Layer 6 of a small transformer language model trained on English Wikipedia (12 layers, counted from 0, width 64). Numbers have three digits each and are written without spaces.
Take only the direct path to the model's output, skipping the later layers: a vector added to the residual stream pushes a token's score in proportion to its dot product with that token's output vector.

Output vectors of the tokens that the questions are about. A number n stands for (n - 500) times 0.0035.
" this": 605512637281417409601464464491350483500414582555421354307357621506566532461683551460534531500327495511500422674467592532547567796478480437223473540556207723500548500508572517612450399646528269
" He": 453453568547549602562471539462317550480493590508452599387327457319433582575545390486421511403466425630491604511597595419590563492584484508423500524281506507655492431527438460605570371539453388
" December": 615413581536479442548491494472268553484739533662424401399367378440519517463567365566674540369486631483522458647599456539549636399633454577315401500399324697449471468545409502624334517559610282
"ten": 330547637366449476635295399630616090322805513568521440438222572504500669470754544597622569470426515535345628510447586508567624539788517480361783424595281711633346526711719556431329352889679427
"ton": 642555489390657427643507543256453371348671511667603208602336427397608568656484434496500496515518649568415693466455511556533444331500490428258540544658220443656537346815615440549271336492728244
"|---|---": 436733709352275380755293587813388490338656683716242386461511320411544338580421599747688448545231468552165607576789577513614581530367471630144554302595561666505296378529597292667528495753463464
"*": 453412541584405322477361371570547563386560385598373347470398312516544403681466620474766482565531396600383561476626540417527474177336446567396627540446521641593397630520538375612563400708513459
"a": 607676442522545593428555422458660564469311573408503647513563568522500494561550444497514522416657557541338450486405400577490270721489528382622532555653496464640363497574294538457552395295547457
"ollow": 561720785523556202496400349496610180254673827699397430364540558367667633618453401607491500368500327406508540624401363418755612721283352779253530516406403624562504402352560468464539318691382371
"ral": 260585509534461399508322358472321259496357810717300427524383370664351538689514736628609338625309449572392710525477655710549517603661375714543783318678339444405657234515541401661309600579530336
"ther": 553500426327245398592279330737354324414609360482404334600537658413630380496644485694589641464544409675371455494543456728488599594366277518413496303616190446723584404471647399719394527767707411
"ween": 610612967317488466701263323550467353480689500488697337480427462511612835536801607549537287391686450602390415591711547668618564454232406903273805273392126525554219345858577381564352286662711065
".": 563486413313627530332575521488441526481460531469495528536482440544579503394462490367303454652398603491601492458364487498443603486650487423708400553396433572391562505382557496439434643352355389
"eam": 519500715535239476527324296439278467396470660638294165387539581607612572664427633461537374500623513419299500590765552377657551525339385589581772476564539571618422331570406497528710466669552355
"|---": 317557694340241533702316554713559357429636604614327282480500272365532451425422603754640375508234522588298439522768390512581633476427426746291782320646607739522430307634590334731406495664427318
"0": 578422672549647561439280471503524478303631523575583639564387419597640659435440646539442418327517393487508455612605337474484530281514516633627387441599552588426467541475439568581441604448492587
"ll": 315579555263412188504472721666567566281677564674155442663461604311527510631418516702722514434711657433381641519714629445570580556500511671323409631173100444500672454651643500606466457616724418
" would": 530771494229465490591392417558529436469485475703449365491409304540555435524562485588401350524374463555588583582545512528581787764318504527218330561317276592410453411514512483593552456563439465
"===\n": 519593344186442256665356565670292375482523418539500380310433282500632334463400613680696595504481497763328652558582386214517766577465495500259709415350602624590413371621447400619593404420558704
"own": 567522441277466587606115509464226505384333606528529381425510547513594709622211537739562491566612471471359394513539715335555460412358377787319619596562533575564220759582659399558370344661705230
"les": 504647583566576340519143388355613358436500338537174454500320571525391556591434625510488620584739564509355645608549577331539456694688508505230641425593064310412415383731685351481307361487639521
"ron": 342654511505500414500293477414305226483403489548614366500500630357377811742523532567661285426570603455503529568384568324573505675597463630385748513595528360375657298578395442520504537761421658
"ld": 315444453399353459477363363650504335422429457420247573608515617380630514664609254697735301409700577471534807510601258631607791607458384785361297458524295460406744504553445360610276457759724424
"ruary": 563353696381457454739188279379645236442715879605552278545421365190887291459551867506746435392334650363595362488577490253683692807558389749327386490626500645339586231764666373691537287823516412
" have": 570576503283311354653485467433412464465395429631340350503404647578626399568593435585506293597388503645436510634453569470548750574277500604352503570373316654571275462437523449651398493720535414
"ee": 475572576380462469591359255462492504547443438900436073398566603522523614462442696500603661521644460740266507505500518473565845603561420480467630402598491616723331571722532442467586488516507583
"rough": 639752541237142571556429229390253468386467617285262250504476466258618808560381531711602528528680493551437566586615573357548356708397392500216718470495424671458385443441653354607484602658393320
" they": 634671695297532523647440471599610566442417472650357140464396589454636429379638487496507473425370446331563486674518544451535659851383476539264469500441232566338484357543648492645417449530400268
"est": 362745343713593670544424635626489473487403482639575328392576728461703689335612509641476590561677428492434658612556432539500495324580429695185442440701527543359538473516595564381590520736455267
"ce": 496567340662228718428372215977438593523492385556463412607418611206585438561671479607508425496678326543637547569556554649639477237492484472405422469362357801470625295612463534632265354491584311

Output weights of attention head 0. The head adds the sum of these rows, row i times number i of z. A number n stands for (n - 500) times 0.0011.
o0: 403305515577373511476626549157443372398303551211405461537604497546360500509662334338890308606578332385429277531636536772513503507594655565591446532571513685457367513431456412447421524518614489
o1: 538528346554523382460373547588593422382486661482576628492410533435452471394535565640708606582439400441504428397510365408611446484456593597477431473642450585631517559554537642608448435527357452
o2: 601430421579409441345559626579561524518703581625741473557460412644507564488512493750387399479532458361632594391456390453465620647387614436324454456391613251477659176561399588266706513448432412
o3: 491787409203522654574322398335385586425499424467377480446622534402693387466465546428527545603344583635400377512575489497269384718524788545368406532711287920516272630453634630624282344681650576
o4: 622409438637513484545835457608498301554484514528777506531526441471356561519409558713529539604566520245729446341456491366886555363446492589415466169419678410437746350543501539578530708382330390
o5: 427523436353476499484370478556309520427590435474514532456368505522406727564472246546493652550395567463538397379665370444443449499353631584497492494512425600397443588700491591387389545472499460
o6: 447645631497646747631574756543635724361829352583700350434349393495592681218171657625344718341551882311523580824506464403650511368654293450471594430512669380421602391498609618760483559395606470
o7: 271459657766538587448610473640147448743706520561469484611398477429616517627329243478499736480302533333400715349390551383529517408481780624262661461394539592556660520860631218549393450448521742
o8: 546287477538419536514714460320431510554591426507682530533501443584468497559427434624460437467714332348582514249369495618534391403164381525301604435585586411524499371574476551650432658428437377
o9: 525412446446586362740375553652415426518652444515423526480401414449557399500500500485588679466321557413581494627562518467582551495608604449568541531557419530623548684483653377497551388500467491
o10: 592541522440558487316334617448545558507567551322469482404477547600373507410442555479534494512419506577495343368472533436432540616526431612506532537608451572599543425470345610429598460513552476
o11: 411442493401588778474474359347698408692412422437236593330472489488479426518431283219757468735768350618224608320555764530397428440667457393536348566540330660578539532420434471458360518608499424
o12: 351440469416641594208453280323600563807654391652188374285564451417638365514372125136646560788696288483315701233548704653287453505567686419159595671686398941695488487580448339722227493673644392
o13: 559556406618576524372384426518539450575390660488459425468477591481531575449564619524354412472668334506471446383407456399591606411404376458618564532463418403612502437371358583470390602496371301
o14: 546587550725505472602427475604465448402534600453498616518513401529472463472436454554477578585373297517487496697429554528581351373542645556490546358587671644713249492681397434790587573483475595
o15: 593565582651510415414519286438469546443410591524646585610538530423468498323604456391415608453536498467671478415506264312493611547535564509416477406569524427513455480418510600670460553405640435
o16: 620679553427441800913526650498352622480668500424403421430445324416375572398327512646312543408479722726536361545508634428460423537591298347495415431574487304531309378442513664603710621524387399
o17: 624535569379422421742706490557234366560501497594667495650528512470566460517375383549329612496248665385702428533534397417747581561416493638422453395262639532429615539604505418539495717364457545
o18: 477550308256562656385393669541785533148433305535775418565375586661831577249327626468548387649633558320385459789539421461408461484621793336372389525634447716428549531447682878642312704591480457
o19: 491505512524554514507556498386446529637379547516706507454563621521530490540474402481520424460636380533495605615541504539478428474417548498488433335539550550440538397446438621511493508502444527
o20: 393372459666397489367575406588794599439609598557438579530472683481444604611526614682470437380546361602320551548584574702350433360467321330467574412605553484544498538488436480477511421558523411
o21: 507581659437572590701462574416414569580409509465460517483694465517465468511478514429399501516419632470529538570621593626539529572409240699471405621603383551490457626275387427376638209647452388
o22: 678508525695532467790761387632286363680822442537544390478476175590510372608469319536500454590439356384579659578436618347796549581391413481246441401185747337364472324639488368591727518334592625
o23: 345618690693491549264560390536456484540346590510434524550525495323491725382581426452370579468630500330498584404426333508596581445464692566436500595485344480481310546586571357636462520472499469
o24: 531422425786635581202437330835571351539530644616719412515463634592575496574538640489477544357556222506498639342421589313448645407536721289406525388397501333581627405468474700333495442478482496
o25: 510451536581461517576372239378370383610481683339371513500546488516165555748715227607716433644388332731548409203522650616437501680542469471657506357438448438696473282509421460377603437604494196
o26: 382435559614426538428379323591353551299514627552696396678596667613409654571543503705562521637393538507573526407644355509482371495532962720438581337529424704391469419429511519375537215612601412
o27: 581728429419723464501496496367624353683433498519070537402498429284639249465423536297468334404742469658410431617495505526574372396553089492698500555481492438487292633545347340695445720490532646
o28: 567611550437635705285345607424490684653913361514465423319381182502702560391322171430512606545571331484538753722475546503404574716482711310200568689557545713702372308480627518852463410365765438
o29: 518391399635588539365456418461526410535285440442468499400505480543601532441435407250525335586696261544291497351491578544437583317429647354385547664616382457628439495574463687484487560505518465
o30: 456637545512440517368466506571461583373657592387350503619483613384546626594605488438537558520391696542522503432526498514504438440548484586432471347628519499485629399547497377413507388553560651
o31: 261437518511463500324549570372395513540689227480501400437529435463434551512480361501795585698507573332453592521545565555387513611600976540322510546648399842430540369485623366512344319582529535
o32: 605555391492447452502507461445449550436577616492657439330645333413502297513450470489510459357449583564586379396636411553345362522470707438518554341515740408477367317589630615621709552484576683
o33: 420312623651535667404470371502535606555478505584503424627464645489545521635572503549495472540613476609311656696441540571425487536725389372603419561495254546572622472330574443483384428492522334
o34: 550593516496406725372461543574435592526568618499362315350641569466400457558329660610354412579310489666391381449404805337498590461472290530457466537551538427580439457507409535476534443592307572
o35: 533526473589468451715475608611540446487308570552467548604463463499548512482698556535454580323511391481568507661485481471644545452435401481539296615468515453592460707293413586441367617516369427
o36: 402524659434520492379383461518340533610831517539392556501438418450486411522455349647581631440452393510459540503563541631250486533495529561380481595618398613505467503502610264598459276559651619
o37: 415419461385440447615380446462529395443595397353423633503457324457358450417448462525692541495550543593558470592671538450392405484507394394620452515582573554557386493353495443432514629518643490
o38: 507283473696473373589643372589449462683670615497248725527627428416266501776786450464484561327703339497525671356477569656553436471353150576715398480560467324572479470449322202329668350407562478
o39: 530226599726455234565564241593279530866765506484099559397493285341361387820573186447672679478443230590390714261401716577489556583351370607306581545352599569728460487643284094531543338441581499
o40: 322439444570524646329761290505578337633333596427431483456518571511364594791675520426703428617675327530416453391470565480595395435389427515626551310340681441474638444670484438528297587467396506
o41: 483488459503353500607628577466481507380435388397452503453570411494505625536473461452658507521542460565487645481541517562493326407408714515450580417609522487466343477701586498571587552504562555
o42: 578602426411427542651530507461578556562495416616427583523405354569644519398367440567352474528550500551469666529335326416607476646597411577525672649377430574493442504575465514684476624380459441
o43: 403359399364482514548343617611678563441507448447416618328284648484562407529260604357502607365412470769183392556519682579173454374680464247676495543653500564553475610628519676538553524486405523
o44: 678492510684501525384395497527642661257537529435592591614615564676543375447460702499350503361542431608434492761379425446372476539589484344556395480577473459629371349406351704550684498389575506
o45: 466653428565444613486547417441548555544471451498457509343646456394555405529438382375513567442513442442389617463569452314546452403419621503357598473547692564362324592775605591620572454377485722
o46: 479423564758406452392548545412436670421601639350369394664552390394428696748568417510553448242450509485634540364572375644468351459323701505523707432600643328552311372514432341272571466484551543
o47: 448500419654690504374428397562767482419455685566505589506231520553505258583508529528685338469652294571321481723457406470394374560658494466502447336479639604515380443658359637694481326562506552
o48: 335386650495358482502681615571485774508596483471344441541359588379543564574430505572485608430417675473303535398511494566516511343421419544324665648593540419442569566738622344508525399485424599
o49: 474451507485580442490554467462433317505492505368446529395518401437316408458526530454680516583499447545585284570587588414456465403441572550442420434627619453608406517532526533696535498538548560
o50: 644413550490476377488372705449582631379639381543308501521620357569532417584449498495456450619458579497508563487315447528614434561476494570509564582608374467491457442515504490508546426542550721
o51: 513349426563479465737513535540581555381306536406294572540470624358527434435400676460602468375629558614212368510518432581462439261629287521629613543701427559495454700476425551457580628525557550
o52: 421535601420487513483348486468387620467622373447409526512351521550387667491470185489439623641311566497343468661640505480362518526609525557431460543475535710442492620674552360580406483426641648
o53: 418453370537322437549582548502465478486775310501553460474418455552566669437472376651523547522390527371494715382528437436438553626444739466252753477573538590438460576558567467493548495502526653
o54: 640604420347399418629472587522537544501505393555425498549491541217661363506320583626579478627433638558386686475520568504725365378482412533493548563558517486436550567552658373518486555601374720
o55: 420546523309364441450411142516329367788306488473128581493708714386453276765809282304513564725410230691290569146409845550329447600378410562433430542454259725561419699445358202351489533718408556
o56: 556560614383604412333504443524348459687762480468446522577588482441480291428482492489399631483453497427582412563486537448545654499449421554397397559498558471523563522482587329585527465474592682
o57: 387498523398487601324247214453288549657559504600372349413531606402594504654434209367541557666387369569346549273622735591143459670408795431191464535487375819617339472483565376566281377726612464
o58: 503421392316609443393641495180649386493465321391429445299638569460411410434581595420797490751712498414481277476435614528557537414593158566596524484818550714424664599407471487724345676478512562
o59: 518524423572542459372626470602451432609641482502516564542481591479609424418416639526409568474523424557451473429347496444384580522574469401431543543497439511479655500550620511529521647388501484
o60: 589624272469447573598581360608422519539463511512528435552503635389595537446475583500422581406469554540458635541625403235514549570416370392522475473450419447380488579497630649428471517485473377
o61: 477566480518470627570457606542529745573397442725542441428452435431596813567397334425287573523323635505485599399558476456544540457424737394390704701441511526439540531720561568400526518514269318
o62: 496464397595472485475562515435571665439453582426536521397432487551451610515582503461559444367559376584476390482529437493188525573572668332384507447607419431567528462417589748422569309451502381
o63: 396577625469477464482596414548336441500450352334448529483578517449397665290474458413450586571570627426509450432526582478466572452506537540539504451402533457509474505542495343526510626434664541

Each question shows a token from some text and the vector z that the head gathered there. A number n stands for (n - 500) times 0.0048.

",": 466476410627479498538507416449460547663524502505495537586568487485500559446418560596531467538527515505450444461480453440527587554452493565481439474433529521525528611585435577474478605501445499
Which of these tokens does it push up most? "rough"

"rough": 489484493530484495471526496497516474544522508541504492473446517526512544494509533492522477482473474482542504515508502513513490511442477517482489493507492483510508457590530549498523538513501524
Which of these tokens does it push up most? "rough"

"ess": 441493550509550496468534484472514508494507537487484560505548465504546483548501532506497452528475485502534474490488477467519477532471517479476539425459485430513472508595509537449515494488427508
Which three tokens does it push up most, strongest first? " would", "ollow", "ce"

" ": 520530520477466505419469501498542524543530501553443561561418529405403554482451450576444522460373449456491524481434389421456465649534496486465558556451523576509479463504516440481534440559478471
Pushed down most: "|---|---"

"21": 518537510435557469509551519510548483441527486462495516458445494513501517495533475507431519453480471489556465489503421505518488517513432463500462552538467518457488512474484449525518441530458512
Which two tokens does it push up most, strongest first? "ron", "ral"

"als": 499489522480487505453482570456508476550483534545550531470527504536514509487527496495553511505457535462484516524491529583434516505492526480529473514499499488497524509588516528446503482487485515
Which of these tokens does it push up most? "|---|---"

"i": 450507466587497541497483455497519516530502417547515515505491438490484486530514480498533497470505498516515476500498398517503473505546478527438483498491489495493490514595499547536559579503514500
Which of these tokens does it push up most? " this"

"ans": 512423455515424443533541456493474547625468498495444527611510542455473487458431459571517513498487518566470447495474376452563527565561503518473532539459500529544508530514477524507521487535506473
Pushed down most: "ollow"

" M": 435477515385518443574595500511486482493565608496508529434493488554562570629483508396614547417404465535604550462358530574494447499580575476456489481470504428482420384438505491348492447588493484
Which three tokens does it push up most, strongest first? " He", "ollow", "ce"

"th": 479513520517506497463468535474518453448503501535498502473489503497501505519536525438495515450477489491535493493485470524484517532497534512475499506504492493493517481523493509497515521492530511
Pushed down most: "ll"

" in": 436517584464541519501623496493512483455548467494459520507530446485526519609457507487521536509485465502534508496467440490509463512478495509534505505449517458476513527475509507422527506537459472
Which of these tokens does it push up most? "ollow"

"el": 461482502411511441517566505490478507505539628491526499427519519535549535626536521394589560438439482548621543487389520587508476466602593475462509467507493429509426402509500519371487425546524482
Which two tokens does it push up most, strongest first? " He", "ce"

" was": 460553523469545461448519498520488501454529487484440528473515450553526515502467511514460469498484442515477548515471533492482465562414460461435501459428516495469469571550504455497488498478436467
Pushed down most: "ten"

" al": 508461461515473477471508489513488447537490489514447550503450496515513523462504510500511492456481503508499494507462443527497485526452458492476457511509494477518502481568517556505508484527503511
Which of these tokens does it push up most? " have"

" D": 546484552517466478445422517449527476519515499509506471473496488543524525480574536456568524483498535480527496484476523509453505501412541500551494476501537459476484468490495522450460475509522494
Which of these tokens does it push up most? "ween"

"ed": 472568520578448409364720384669441402522466475327412565520423309573619414512441559441592452564674471473515575596444435549401471515354378451395438500418595465438561738644582627476510556502398378
Pushed down most: "a"

" d": 419456605429632524701393491507491478433543390540622609484383474491560523398506492457480355563485374561531544470542551437429405617369441365417313524414550432567476502376549358598517533546420556
Pushed down most: "*"

"ased": 499468437528466466502520475501485492594503502523443529528474516515481529469467501549517493477482480527502495510477450503519490540465469506470479508495501504517496513567511539527509498512473501
Which of these tokens does it push up most? " have"

"y": 442610512539537539573560644473528521636565493486456451532512491518461504516414525478551566475543440479517519522450557614494512551524511505478498552498542562432540486406448523572497490454495486
Which two tokens does it push up most, strongest first? "ton", "*"

"r": 520551508505492519547601516502561509501508450469545463486456529500485555461532461555426581469517474526537445550532404507492486512539406504520519624528484595490504540442495479506544461547459479
Which of these tokens does it push up most? "|---"

" le": 504503476506507510532491523531492499554539517507513462511421569508486550492517514489522511485512444529531502509498499511486485517489495485508475529509496522514514444491488532517504476529530511
Which of these tokens does it push up most? "ten"

" March": 497523500460515475516577508519546487501516481441486503454438509515487521493522475521466519454505486495565446528510408535500486518534419474510452561531467512472513522496497507513528436541453514
Which of these tokens does it push up most? "|---"

".": 635504529441625535364652548467407523550480575477385494469584558391542493638537598445251592552622567507487436482522558567669544300531437581549530488561469527468552506667484558563524451452431506
Pushed down most: " they"

" b": 452517471503509489491533528523486477547537477553455534492452501529473548483430475533478498456450447494502533542498505502488451535436453488439458523510488509503494496581560510531532515495473518
Which of these tokens does it push up most? "ld"

"n": 474503530492446476524558458529505491474465421491478474505489494536445539516482472436514467507536461546501522545488510494459472499495479476478455532432514500502535519580507515486488506547496487
Which of these tokens does it push up most? "ll"

"ot": 463506466511477525449447510512479531558544477499450548528467536514439512492472436558494515458431455511518551492493464507504475544529473470452443492487462497502478513611499551506509518529476506
Which of these tokens does it push up most? " have"

" for": 437466477486499479618558450509482434495581568450498575544395520543542555525436564518571425528447439548587463467439407413486486557482496442539462512418488451487489534467440542390495536560382507
Which of these tokens does it push up most? " they"

" Sh": 453530518440529539636580542531603528636563519491547471481437549516466466568569505434600570529531433537576474534489528584494479514558541389521415551528511537480503399392494509491539427518525545
Pushed down most: " have"

" p": 468491465494525510552547567480454540577514461532429554504517502544444560442361461566444486422490437541449490530500526450515469564452450495448459506463467508508475484553492502528496497514465523
Pushed down most: "|---|---"

"he": 611525410560484571463582358588526500528534568513529413440469537531438522676642655447517578558619464518569512531583554561480531315551509493611435430604439574479535422528487610450469545441498569
Which of these tokens does it push up most? "ten"

"The": 423546553446552519484487553505513482511548519502428484473496539545553502546496528488520483511474426491505527531498597557504464526416495482484540463481500464507515481560519488506495498482456482
Which of these tokens does it push up most? "ollow"

"h": 456572507490507517502503562488543489585558521514450499480501491511513495524499512481553558444470441487495517503422532603489487560522544465452540512508529515461487424445482486471525463455521490
Which two tokens does it push up most, strongest first? "ollow", "ce"

"eb": 462507479501494485512531527519503492559522465540489516496460490527474534478451463506518501453470460515507515542502492497467458542462469485448443528492505507509490492554547510523527500520490511
Pushed down most: "a"

"s": 451489536482559517590472487500492489485539471529580572484420469491534540452516509480502438535471439523542525475514493472456466572437458433466379512455529461532479511466503459522498517549435537
Pushed down most: "*"

" sh": 401535563453560511504539555483511505537534515495458502492531520534551516545471511494538486506478433511499509531484562550512476563438494489477538483447506456508513507554505502475504491517449476
Which two tokens does it push up most, strongest first? "ollow", "ce"

" R": 503520542504493553509489549456541487560546461505466433476514491516452539526508571469530553503543527484532450519479561550489501481461499526590465522509538509482518480424484532504472483496507521
Which of these tokens does it push up most? "ween"

"il": 549453565458407458483530498499576512573529476446476427509484448568482484518546488475593546509559493527565460502487490483427459494440538466584491497461585460476503503456520522473469446536457466
Which two tokens does it push up most, strongest first? "ton", "les"

"g": 491458470508459475442540480532475465519484466443440485490470522499493487530493545484461528463529528505499447529479458511493522500537440499521456512482489518474543517560471568466536483539525506
Which of these tokens does it push up most? "ten"

"un": 463504483505465473519598485545501513583533516460485459513472486498482512548476484533550542522514472536525485528477484516490494508521489490497508528485525523477480527476512544503510483506472499
Which of these tokens does it push up most? "les"

" l": 447445590412540473508571570436479494561509501500377478479571554434522505639487514436490550505521549502493433482476514549612515465526517541560495473512444410436577395543465529488546428539532524
Which of these tokens does it push up most? "ce"